Layer 16 of a small transformer language model trained on English Wikipedia (21 layers, counted from 0, width 96).
A neuron adds its activation times its output weights to the MLP's output. To switch it off is to set its activation to zero at one token and run the rest of the model.

Output weights of the MLP neurons that the questions are about. A number n stands for (n - 500) times 0.00055.
n53: 529,318,575,315,504,556,563,611,407,511,432,503,380,510,586,438,371,558,371,386,489,243,536,330,329,522,483,571,477,585,410,445,475,160,354,422,510,466,278,374,477,569,457,470,490,449,368,480,520,291,328,460,278,376,637,721,640,637,553,759,613,444,628,373,452,383,346,472,517,435,551,489,483,557,454,473,486,287,703,394,641,408,486,672,385,347,693,473,289,490,601,381,440,577,500,490
n61: 347,444,624,563,496,531,546,789,811,440,575,687,472,451,345,580,569,474,372,441,409,559,689,434,517,536,485,476,411,411,515,532,621,623,587,533,386,387,520,500,429,291,492,574,489,552,378,819,407,460,374,337,406,356,327,507,527,592,516,441,765,492,537,403,623,524,465,621,716,833,285,429,670,643,355,370,274,540,616,542,485,119,414,373,251,592,593,637,530,538,682,578,533,513,571,504
n74: 400,371,530,418,590,362,473,518,391,488,469,468,588,395,398,344,416,545,699,379,543,511,469,549,695,705,700,329,549,311,441,452,508,322,336,631,369,436,675,801,434,278,567,404,489,434,605,261,582,572,418,532,541,398,489,493,561,347,211,752,442,581,563,488,626,484,351,413,568,532,603,566,665,402,514,618,457,583,422,490,684,552,562,630,257,306,856,280,489,440,650,439,375,251,669,464
n82: 708,507,560,640,609,459,668,520,602,617,567,442,329,355,449,371,606,387,487,421,328,435,468,441,555,507,459,580,528,604,408,557,281,670,511,493,599,544,297,647,611,577,528,609,590,560,521,614,503,327,440,695,687,388,654,347,620,503,483,408,236,607,430,431,620,514,524,527,287,641,532,699,423,350,406,659,712,667,347,578,708,553,462,531,555,500,670,661,523,470,482,427,622,295,489,523
n158: 608,446,562,395,524,642,627,599,535,402,626,541,451,395,492,736,449,538,455,587,390,734,646,551,325,537,465,512,657,620,432,496,404,319,538,365,607,582,488,330,740,589,581,397,623,657,504,334,542,371,686,422,287,413,523,400,726,772,117,655,464,472,527,568,577,575,976,586,430,553,582,540,310,304,556,462,665,590,492,612,321,677,597,524,563,484,427,629,411,430,402,698,317,697,590,433
n164: 395,389,753,493,596,622,543,469,713,682,758,755,590,514,486,350,654,343,527,500,544,435,437,605,398,800,628,357,434,656,548,601,380,535,296,630,647,444,425,332,683,527,478,396,364,490,768,619,587,523,500,374,496,311,384,709,543,558,496,600,547,637,448,475,476,413,525,638,457,470,433,474,641,531,602,587,474,433,632,572,428,566,625,223,508,632,587,483,468,496,659,489,407,742,531,354
n188: 664,630,566,367,465,485,298,514,526,388,462,378,360,772,404,394,489,431,333,475,722,429,511,371,304,716,530,900,579,523,507,547,291,260,404,464,660,636,621,642,646,493,581,507,372,496,684,580,278,559,427,508,537,407,394,504,433,532,568,269,481,496,504,349,216,555,331,422,677,558,384,519,507,664,341,525,447,469,511,213,665,340,469,575,472,649,467,461,511,489,554,341,417,475,464,504
n204: 741,414,401,739,450,642,447,262,168,806,875,538,551,492,668,360,460,465,515,348,608,682,757,631,362,395,540,488,373,537,403,449,467,508,513,448,572,556,631,395,351,629,508,438,385,782,579,706,559,619,641,404,385,620,496,453,650,403,708,671,578,480,508,606,401,470,415,656,720,596,596,434,357,450,741,618,488,349,539,704,407,504,392,589,500,415,775,516,500,548,646,616,683,442,417,335
n211: 546,543,824,661,481,430,662,592,591,470,288,490,710,240,605,419,482,625,653,574,545,647,402,631,613,515,431,624,449,437,366,389,302,629,445,547,449,345,626,555,584,486,689,507,529,567,447,385,386,430,568,405,712,669,475,464,489,521,400,712,586,407,575,389,436,573,640,631,398,761,599,433,446,556,438,521,731,675,325,524,426,561,673,555,574,493,575,433,174,330,504,359,486,256,333,486
n213: 290,522,617,469,464,457,597,630,416,664,496,471,576,260,500,500,712,628,372,615,484,434,262,642,315,460,481,504,557,547,489,407,704,387,911,574,457,587,371,758,609,424,397,627,285,433,460,368,492,488,496,596,470,774,213,447,616,670,543,257,700,551,377,738,421,630,562,492,569,428,284,378,322,629,409,609,343,556,481,419,533,410,520,442,488,535,714,322,530,713,452,508,626,624,575,526
n335: 641,518,562,431,342,654,560,406,559,612,253,286,473,297,493,363,683,558,347,457,465,904,535,726,726,488,589,557,638,561,597,645,352,373,673,684,524,570,481,507,472,651,546,460,489,504,305,654,624,457,477,496,434,407,313,416,530,557,538,573,546,587,558,428,471,453,921,600,411,469,640,492,724,425,645,420,603,415,504,455,370,533,297,579,385,410,438,381,299,599,434,588,370,413,383,475
n345: 504,674,486,335,609,500,549,435,604,748,554,721,581,465,420,441,570,517,604,402,558,591,670,694,540,616,521,604,480,429,389,633,486,634,557,508,264,310,548,584,511,325,529,524,679,500,543,600,538,496,713,464,459,520,252,527,528,537,504,384,486,674,687,564,627,544,525,413,361,820,431,443,583,513,221,353,353,259,292,423,541,555,543,482,466,518,490,574,593,327,406,403,629,461,454,330
n360: 737,577,333,257,451,623,715,462,626,673,606,385,550,398,582,379,425,392,455,576,492,447,643,848,400,323,555,354,412,661,603,413,439,647,538,445,430,602,670,575,418,571,418,569,298,423,382,523,426,475,476,838,694,694,566,527,592,515,436,525,448,784,488,689,659,504,803,425,535,332,718,565,597,640,417,512,347,377,531,387,588,593,370,328,407,393,288,171,679,441,488,322,565,474,522,560
n366: 339,812,510,507,644,535,546,486,580,544,348,628,423,607,479,518,580,514,577,594,586,436,428,383,352,333,465,335,695,496,318,786,632,613,383,440,379,424,639,433,420,592,403,507,479,693,489,466,585,375,655,256,596,325,321,575,402,647,518,475,561,482,663,468,681,320,472,594,452,312,420,242,596,373,500,598,586,609,619,455,379,370,482,507,481,311,534,503,531,679,630,519,395,508,382,606
n369: 291,497,487,574,621,555,434,437,599,461,408,506,338,547,497,435,486,691,444,570,680,266,546,333,578,674,606,528,471,326,312,486,563,363,478,511,452,263,421,724,276,481,202,407,534,463,426,480,450,348,472,525,557,467,362,497,593,464,430,507,406,431,593,354,560,471,583,473,456,315,482,532,324,693,301,513,199,646,259,506,497,450,440,448,507,414,557,374,409,656,536,328,394,664,478,523
n382: 641,490,441,455,420,459,588,363,683,346,455,639,405,301,530,525,655,648,292,416,542,526,500,398,585,531,523,328,544,534,403,366,579,589,540,742,579,639,388,470,412,259,497,448,487,294,383,629,447,429,573,353,714,471,364,552,449,606,786,524,558,653,549,623,444,341,459,350,487,448,577,514,424,484,404,444,404,465,752,497,484,461,417,696,647,507,369,448,563,444,409,342,633,582,705,446

Each question names a token from some text and the token that comes next. It shows the activations a of the neurons there, in the order above. A number n stands for (n - 500) times 0.0087.

Then comes g, the gradient of the next token's log-probability with respect to the MLP's output, scaled to length 1. A neuron's effect is roughly proportional to its activation times (output weights . g). A number n stands for (n - 500) times 0.001.

"April ", then "or "
a: 500,500,500,686,500,501,500,500,500,500,500,500,500,500,621,500
g: 527,688,509,592,474,490,430,443,464,713,562,597,633,459,428,545,476,421,515,614,448,443,449,442,419,735,568,450,443,527,293,562,470,440,457,654,388,524,557,611,306,423,401,553,393,543,471,680,302,393,743,451,457,545,518,397,621,437,358,351,441,497,552,371,363,351,489,509,408,380,371,468,489,474,460,429,390,451,496,468,557,737,478,194,460,560,448,515,614,374,553,374,444,530,398,594
Which neuron, switched off, lowers the next token's probability most? n369

"And", then "h"
a: 500,500,500,500,500,500,736,500,509,500,500,500,500,500,500,502
g: 551,397,566,335,524,364,545,381,414,287,498,495,585,454,502,426,551,257,642,459,464,549,567,484,425,505,405,397,480,450,465,435,555,563,431,578,318,666,523,633,382,461,472,505,358,689,547,402,542,524,505,580,497,490,723,389,491,423,417,516,433,578,422,798,329,555,476,593,606,296,397,438,598,696,487,435,441,313,482,566,364,568,493,610,485,512,415,355,608,595,442,584,630,369,361,437
Which neuron, switched off, raises the next token's probability most? n188

"al ", then "on "
a: 500,500,500,500,500,500,500,500,500,500,500,500,500,522,500,543
g: 263,541,387,560,397,561,351,380,637,442,635,412,603,458,556,470,509,573,613,669,694,549,472,426,469,592,566,296,757,375,396,487,565,703,397,744,627,470,515,566,572,566,287,447,474,579,533,681,382,594,297,460,658,523,392,494,565,512,511,569,584,461,469,652,366,460,554,474,419,473,608,423,442,509,517,393,457,596,605,530,446,434,539,600,526,513,549,593,404,401,699,450,461,575,545,537
Which neuron, switched off, lowers the next token's probability most? n382

"of", then "tw"
a: 500,773,508,553,500,500,500,500,552,500,500,500,525,500,515,500
g: 455,378,599,499,648,503,492,572,672,413,645,678,228,516,541,457,430,436,576,482,400,649,677,681,654,562,477,515,561,396,671,456,412,592,485,503,660,537,318,448,640,571,531,697,397,576,414,547,580,402,390,514,519,446,472,420,376,573,480,415,525,322,502,576,727,665,486,516,625,536,615,330,425,534,377,650,515,480,505,476,408,396,683,596,432,473,413,510,544,594,587,541,550,424,674,470
Which neuron, switched off, lowers the next token's probability most? n61

"di", then "o "
a: 500,549,500,500,500,500,540,500,500,500,500,500,500,501,500,500
g: 371,539,677,491,558,649,759,382,533,468,558,410,473,536,408,604,344,651,588,504,678,418,453,452,565,474,498,448,819,496,481,501,423,646,479,546,566,524,501,508,516,502,390,451,535,456,625,442,545,547,395,673,398,503,534,332,666,346,406,410,467,440,634,363,647,535,490,530,480,450,443,480,473,503,312,523,503,478,417,602,398,685,710,573,376,396,629,675,570,521,500,534,339,543,506,279
Which neuron, switched off, raises the next token's probability most? n61

"ac", then "tic "
a: 500,500,500,500,509,500,546,500,500,500,500,504,500,500,507,500
g: 472,624,595,476,573,413,693,440,210,545,473,519,531,407,457,618,672,448,580,563,529,439,482,602,448,246,337,520,572,600,513,439,419,599,531,627,397,695,590,583,565,428,474,454,535,647,566,528,464,590,469,527,578,500,578,598,379,521,404,576,434,463,397,400,488,537,506,476,434,543,574,666,398,306,579,414,618,533,422,724,321,492,336,732,584,601,474,581,401,518,615,472,526,492,320,704
Which neuron, switched off, raises the next token's probability most? n188

", ", then "and "
a: 500,500,500,512,500,514,513,500,500,500,567,500,500,501,500,528
g: 435,521,554,524,583,550,493,529,552,512,784,488,592,490,656,415,443,323,336,395,455,468,490,506,472,775,389,354,435,480,325,385,569,430,511,506,429,480,392,597,406,392,335,351,376,368,547,677,383,531,641,513,522,593,528,676,518,456,335,507,431,337,479,470,451,419,578,544,470,501,440,517,347,637,691,452,561,451,400,600,377,596,455,461,646,653,303,572,564,467,639,386,516,578,397,615
Which neuron, switched off, raises the next token's probability most? n335

"om", then "ic "
a: 500,500,580,500,500,500,528,527,500,504,500,500,500,500,500,500
g: 440,435,549,581,530,414,392,377,525,476,331,617,465,500,495,393,668,555,426,600,438,610,459,564,487,573,466,521,281,566,487,539,548,652,542,317,604,428,490,296,530,399,508,568,275,505,460,646,383,512,313,460,314,188,472,501,395,432,463,539,417,446,556,390,454,418,607,528,550,717,597,485,399,465,470,404,441,585,441,583,330,480,472,742,607,510,529,545,665,582,413,473,343,618,456,364
Which neuron, switched off, raises the next token's probability most? n74

"g", then "g"
a: 500,500,500,500,500,500,500,500,500,500,500,500,500,530,500,505
g: 501,484,331,555,500,744,564,421,395,587,552,505,414,381,424,505,619,587,750,433,625,654,629,438,555,576,568,459,377,540,440,549,279,430,508,551,213,675,625,411,541,474,509,494,469,505,312,414,414,460,254,511,342,305,373,510,657,393,473,405,544,473,471,583,610,473,440,582,478,426,326,490,432,396,524,504,588,501,519,584,463,508,476,585,620,369,617,465,680,560,469,565,363,458,404,454
Which neuron, switched off, lowers the next token's probability most? n366

"t", then "aug"
a: 500,500,500,503,502,500,500,500,580,549,500,500,500,500,500,512
g: 581,304,522,474,363,638,615,592,338,468,445,421,375,399,545,501,620,422,271,615,565,425,258,445,526,420,644,497,616,405,484,542,579,393,541,491,560,587,523,462,734,623,568,425,393,430,585,349,462,557,397,693,558,560,600,304,531,560,464,352,483,269,299,596,473,505,583,649,539,318,436,486,477,601,550,514,558,561,428,591,563,547,574,544,547,429,420,422,434,459,391,336,590,478,537,677
Which neuron, switched off, lowers the next token's probability most? n213

"tw", then "are"
a: 504,500,510,500,500,500,500,500,545,500,500,649,500,500,500,504
g: 430,481,298,395,720,596,390,500,265,520,506,509,490,487,468,398,612,537,468,495,438,440,450,453,545,553,454,576,268,726,375,470,554,376,461,699,561,530,438,632,637,413,566,526,538,297,407,478,579,534,481,474,596,472,434,548,460,433,352,601,474,712,456,640,504,457,400,381,475,420,520,570,426,496,409,743,359,356,448,539,566,504,263,458,662,382,363,471,430,456,378,428,440,572,661,571
Which neuron, switched off, raises the next token's probability most? n211

"om", then "ation"
a: 506,500,732,500,783,500,507,500,500,500,500,500,500,500,500,501
g: 378,271,371,590,432,473,385,367,438,459,697,387,392,491,418,556,562,456,431,295,387,561,253,614,646,566,568,414,435,449,555,385,553,687,517,451,678,616,439,513,389,455,601,465,473,537,616,454,535,568,596,317,392,520,477,515,695,440,428,476,527,458,425,607,484,513,413,539,519,543,612,692,330,523,633,670,465,515,361,351,619,450,592,474,655,590,470,427,287,588,514,471,534,384,400,427
Which neuron, switched off, raises the next token's probability most? n158

"and ", then "career"
a: 500,500,500,500,500,500,500,600,500,500,500,500,500,504,500,535
g: 374,385,516,438,535,568,627,441,388,370,672,226,432,619,492,433,507,477,497,507,495,533,453,416,404,473,208,471,450,474,503,383,374,498,464,376,582,495,683,501,431,574,640,626,503,502,337,695,551,614,485,512,572,483,531,648,443,416,678,523,420,424,366,538,437,690,439,564,616,559,594,485,345,482,569,438,473,362,335,502,412,627,495,432,621,551,511,699,627,456,620,286,533,673,479,399
Which neuron, switched off, lowers the next token's probability most? n204

"s", then "qu"
a: 500,500,500,502,500,500,516,500,501,629,500,500,500,500,500,500
g: 609,464,482,523,620,461,493,601,408,563,560,741,505,475,564,481,504,395,679,507,334,641,637,434,460,364,497,379,651,586,540,514,389,499,534,504,568,638,456,570,452,525,580,495,586,433,402,226,635,335,423,580,472,495,492,596,542,477,503,491,512,426,696,298,438,499,599,349,399,593,453,217,477,618,352,534,539,508,337,407,426,716,498,585,426,411,306,508,474,479,265,500,544,574,450,413
Which neuron, switched off, raises the next token's probability most? n213

"tw", then "are "
a: 500,500,517,500,500,500,500,500,508,500,500,730,500,500,500,504
g: 600,754,566,573,420,585,528,345,665,466,590,642,553,468,475,507,433,484,615,575,637,538,668,674,523,320,467,738,573,578,490,579,347,624,545,419,360,434,486,402,395,489,301,410,598,599,562,501,406,452,654,343,576,439,606,632,614,535,493,408,440,326,497,482,572,561,550,449,320,404,322,397,405,399,514,463,653,642,466,629,621,547,642,492,415,577,544,385,547,461,463,576,536,433,369,412
Which neuron, switched off, lowers the next token's probability most? n345

"The ", then "to"
a: 500,500,500,500,500,533,500,500,500,500,500,500,500,524,500,500
g: 381,482,725,690,332,590,535,597,551,679,356,541,631,530,477,327,662,634,443,561,555,471,594,361,508,506,430,407,387,676,477,498,589,446,567,511,521,503,607,510,649,349,614,570,307,518,489,535,515,486,433,544,530,499,505,486,492,481,521,405,554,411,682,484,585,426,537,553,538,366,357,556,468,581,473,675,731,438,411,324,641,650,521,564,582,678,443,589,462,420,743,665,517,605,597,414
Which neuron, switched off, lowers the next token's probability most? n164

"educ", then "ation "
a: 500,508,500,581,500,500,500,521,500,500,500,500,500,500,506,500
g: 305,563,443,589,414,420,221,346,511,523,601,622,599,470,360,400,476,521,531,520,273,565,513,463,447,559,563,437,567,412,665,538,494,456,470,510,520,604,343,503,515,727,524,596,680,598,457,447,623,575,601,559,473,509,388,331,616,588,356,397,557,549,404,473,489,580,464,531,251,592,635,485,456,687,460,435,600,590,636,549,529,384,432,504,702,616,621,362,597,555,508,607,670,607,487,592
Which neuron, switched off, lowers the next token's probability most? n82

"es", then "h "
a: 500,500,500,500,500,526,500,500,500,500,552,500,500,520,500,500
g: 329,522,700,179,346,538,558,548,434,457,530,560,486,465,335,406,576,335,613,504,546,496,374,522,459,352,386,571,654,583,459,370,290,529,500,445,415,641,518,711,491,578,463,546,492,530,500,434,504,632,584,518,539,477,530,507,392,536,504,603,502,458,536,651,391,517,396,451,489,416,344,421,570,317,362,604,629,644,473,510,387,430,358,609,571,405,330,416,661,504,534,577,617,494,248,530
Which neuron, switched off, raises the next token's probability most? n164

"Sec", then "ret"
a: 500,500,500,500,500,500,577,500,500,500,500,506,500,500,506,500
g: 582,380,507,610,513,543,450,575,583,642,399,577,491,469,684,521,426,478,462,390,649,481,794,551,562,627,556,402,663,493,526,548,444,503,328,564,499,412,429,360,577,546,508,431,340,303,699,522,619,433,441,287,721,636,521,597,489,643,447,443,539,542,276,500,615,535,440,532,478,363,499,526,438,507,499,438,380,571,398,398,717,525,506,618,662,462,368,404,563,416,511,514,302,454,613,431
Which neuron, switched off, lowers the next token's probability most? n188

"sl", then "ight"
a: 500,500,500,537,500,500,500,500,500,500,501,500,500,500,500,500
g: 434,469,407,522,393,301,623,479,565,435,435,414,262,530,333,529,688,399,501,370,443,433,416,383,438,527,525,445,371,465,656,571,247,651,510,548,437,607,596,444,479,445,679,432,362,550,520,434,546,306,541,474,450,430,641,370,494,523,404,587,504,610,521,491,443,580,316,517,550,361,635,355,502,575,572,702,521,406,404,472,629,602,482,471,420,587,516,332,454,779,638,496,482,440,582,604
Which neuron, switched off, lowers the next token's probability most? n82

"o ", then "ed"
a: 500,500,500,500,500,528,500,500,500,500,500,500,500,542,518,500
g: 475,474,483,498,588,386,350,513,571,455,658,429,550,445,577,467,617,565,430,510,634,525,426,399,398,564,467,506,425,587,624,657,555,376,419,254,661,423,595,588,506,449,694,497,262,503,442,575,369,543,605,770,451,683,523,464,486,549,594,542,289,587,524,408,477,456,379,607,485,615,608,503,755,438,445,375,631,467,519,579,583,409,468,534,529,633,346,402,457,486,324,619,571,322,496,574
Which neuron, switched off, raises the next token's probability most? n366

"Te", then "ach"
a: 551,505,500,500,500,500,508,500,681,500,500,500,500,500,500,500
g: 608,554,451,456,509,332,696,565,476,570,525,419,463,451,703,448,609,443,429,566,474,430,477,608,470,494,400,470,479,534,734,668,433,533,326,575,494,359,353,391,478,395,486,475,505,483,714,441,357,379,531,600,649,529,566,455,454,538,534,330,602,305,475,440,466,476,645,583,368,564,624,415,600,715,451,543,541,434,628,502,404,613,381,469,563,617,272,690,603,536,704,446,476,457,499,687
Which neuron, switched off, lowers the next token's probability most? n211

"al ", then "of "
a: 500,500,500,542,500,500,500,500,500,500,500,500,500,501,505,500
g: 608,514,442,565,438,451,601,464,559,511,531,558,225,515,545,451,517,448,496,560,451,393,411,450,573,585,609,410,481,669,313,403,465,412,535,436,443,490,453,621,506,434,523,450,574,612,740,500,481,679,643,593,306,287,654,471,453,481,366,593,464,625,514,392,602,345,597,489,420,480,552,570,497,429,533,503,291,685,240,629,510,524,340,560,589,595,567,638,215,460,445,422,443,455,519,504
Which neuron, switched off, lowers the next token's probability most? n82

"sequ", then "ently "
a: 503,500,509,500,500,500,500,500,649,500,500,516,500,500,500,513
g: 560,320,522,651,576,706,532,492,565,382,508,419,378,565,463,590,398,572,641,679,667,418,478,717,643,495,600,645,520,587,351,528,474,455,500,485,466,358,392,476,450,340,575,404,347,315,446,467,499,517,559,363,644,489,437,488,464,491,504,464,494,463,494,410,472,508,470,500,626,451,431,464,481,341,614,504,544,188,476,496,637,388,639,674,362,260,443,564,389,652,395,598,537,415,420,577
Which neuron, switched off, lowers the next token's probability most? n211

"ed ", then "in "
a: 500,500,500,554,500,740,500,500,500,500,500,500,500,506,500,500
g: 357,576,415,496,559,571,464,421,550,413,706,354,508,432,239,563,666,512,471,577,700,554,392,232,490,781,478,474,479,487,334,427,555,605,433,693,376,549,592,512,378,619,463,451,384,533,508,612,612,584,504,464,548,560,474,536,461,513,492,611,382,517,625,406,543,506,670,624,481,375,544,588,499,698,543,381,557,602,556,546,527,517,438,460,349,637,639,410,509,464,632,313,512,650,474,561
Which neuron, switched off, lowers the next token's probability most? n164

"sion ", then "fe"
a: 500,500,500,520,500,500,500,500,500,500,500,500,500,501,501,500
g: 554,489,575,313,422,451,464,411,360,704,412,473,641,478,404,663,339,400,468,427,499,695,576,393,457,482,399,486,571,385,544,370,437,444,456,611,647,524,561,322,460,583,722,518,540,500,221,428,608,403,513,350,518,715,561,486,454,560,576,375,658,541,557,452,440,567,407,338,495,407,459,490,473,671,532,572,361,492,574,576,604,645,482,420,661,515,472,350,459,504,630,499,411,379,390,329
Which neuron, switched off, raises the next token's probability most? n82

"or", then ", "
a: 500,500,501,500,500,500,500,500,500,500,500,500,550,500,500,500
g: 616,568,402,512,420,575,657,492,554,529,640,418,515,392,687,401,466,499,587,749,647,360,528,543,587,432,256,587,450,408,483,464,522,407,522,470,490,698,543,497,463,383,548,493,514,490,609,653,624,501,403,433,421,579,326,576,443,504,590,574,538,618,385,408,527,417,593,328,428,672,573,597,600,693,514,661,452,582,291,378,434,634,539,539,440,255,492,375,547,569,589,708,548,553,491,468
Which neuron, switched off, lowers the next token's probability most? n360

"ac", then "tics"
a: 500,500,500,500,500,500,546,500,500,502,500,502,517,500,500,500
g: 510,524,633,563,565,331,341,607,456,553,702,300,412,342,459,439,613,555,572,539,511,545,526,556,518,310,433,529,633,601,573,335,553,343,242,617,675,592,503,569,516,593,503,588,498,710,360,580,531,478,421,393,507,468,423,608,420,473,573,522,575,556,622,603,521,588,610,450,483,569,669,476,519,514,381,631,488,426,377,444,494,347,409,448,604,598,473,637,449,484,440,566,571,570,287,778
Which neuron, switched off, lowers the next token's probability most? n188

"\n  ", then "- "
a: 518,500,500,500,501,579,500,500,500,500,500,500,500,500,500,500
g: 295,582,443,579,507,452,442,529,459,505,610,540,601,509,451,366,434,485,569,705,686,492,445,535,413,502,572,436,684,539,350,644,635,581,489,478,348,419,424,323,605,475,567,482,599,591,584,508,494,854,436,417,482,611,604,535,418,475,516,343,373,596,458,432,444,446,406,704,447,537,509,385,438,500,698,649,397,564,332,517,585,593,471,518,412,607,580,666,382,344,590,433,429,540,655,391
Which neuron, switched off, lowers the next token's probability most? n164

"B", then "C"
a: 500,500,550,529,500,500,500,500,504,500,500,500,500,500,500,500
g: 733,464,353,508,643,588,436,357,455,508,342,475,567,412,579,424,650,435,688,334,547,493,455,456,631,411,485,511,628,298,467,627,399,655,564,581,403,550,466,602,604,489,311,429,447,349,556,648,336,457,444,427,493,497,553,673,650,482,576,497,467,629,568,699,241,319,632,511,519,490,472,532,375,538,454,442,660,508,547,620,423,423,612,455,451,481,484,480,523,520,503,499,447,620,262,547
Which neuron, switched off, raises the next token's probability most? n74

". ", then "The "
a: 626,500,525,500,500,502,500,500,500,500,507,500,500,500,500,500
g: 479,477,523,492,705,330,419,565,458,380,597,542,486,615,607,432,486,586,565,654,411,571,796,529,472,362,454,530,553,453,571,595,429,419,536,245,351,391,443,420,457,257,338,401,557,448,502,526,397,401,388,685,465,461,544,528,633,391,444,493,331,606,566,433,505,468,669,477,405,458,561,477,558,501,716,513,475,606,610,348,488,385,462,603,314,487,381,622,516,448,434,468,342,447,681,528
Which neuron, switched off, lowers the next token's probability most? n53

"ut", then "om"
a: 500,500,526,500,977,500,500,500,500,500,500,500,500,500,500,500
g: 668,485,479,514,472,409,486,338,385,385,652,386,654,516,430,341,493,632,560,542,541,745,489,489,411,741,550,491,586,645,416,513,457,601,535,359,622,434,521,577,556,468,333,599,558,482,481,541,467,447,562,453,367,568,585,601,482,401,699,660,532,440,592,415,533,350,595,454,591,492,579,608,462,363,469,397,143,449,544,443,397,717,617,603,481,513,512,480,336,520,410,492,494,427,425,358
Which neuron, switched off, lowers the next token's probability most? n158

"eded ", then "by "
a: 500,500,500,511,500,712,500,500,500,500,500,500,500,500,500,515
g: 441,506,591,625,538,506,302,527,648,442,642,649,422,496,414,591,474,292,535,621,597,405,574,651,623,605,518,490,673,416,416,430,398,714,545,347,416,397,438,678,579,427,236,485,544,516,520,605,526,411,450,535,523,448,508,477,475,545,265,575,327,427,572,379,440,512,364,483,513,342,391,659,538,572,468,311,538,682,512,746,466,639,471,493,427,493,438,415,501,462,337,452,461,473,470,478
Which neuron, switched off, lowers the next token's probability most? n164

"ed ", then "as "
a: 500,511,500,508,500,773,500,500,500,500,500,500,500,500,500,500
g: 542,509,515,459,483,408,500,455,383,392,636,539,328,217,461,465,490,543,418,701,471,555,355,507,338,477,434,498,586,510,482,425,583,355,428,571,442,554,603,513,583,604,496,399,547,415,420,668,373,555,346,400,458,420,408,476,481,416,446,589,478,409,485,424,665,551,559,549,611,691,433,618,457,377,753,375,456,252,646,503,479,468,566,267,465,516,438,599,519,390,378,650,730,496,591,409
Which neuron, switched off, lowers the next token's probability most? n164

"at", then "la "
a: 500,500,520,503,502,500,538,500,500,500,511,500,500,500,500,500
g: 573,393,448,553,385,401,403,452,515,414,446,646,520,571,565,374,434,453,625,327,635,453,511,674,546,564,567,522,474,590,434,564,372,610,398,546,582,573,682,548,449,524,411,386,479,604,498,449,327,392,330,377,498,402,363,223,538,652,488,289,524,629,497,432,673,299,531,531,512,349,421,486,578,500,469,346,362,410,455,379,523,538,712,634,446,479,443,533,671,350,406,639,525,505,578,400
Which neuron, switched off, lowers the next token's probability most? n188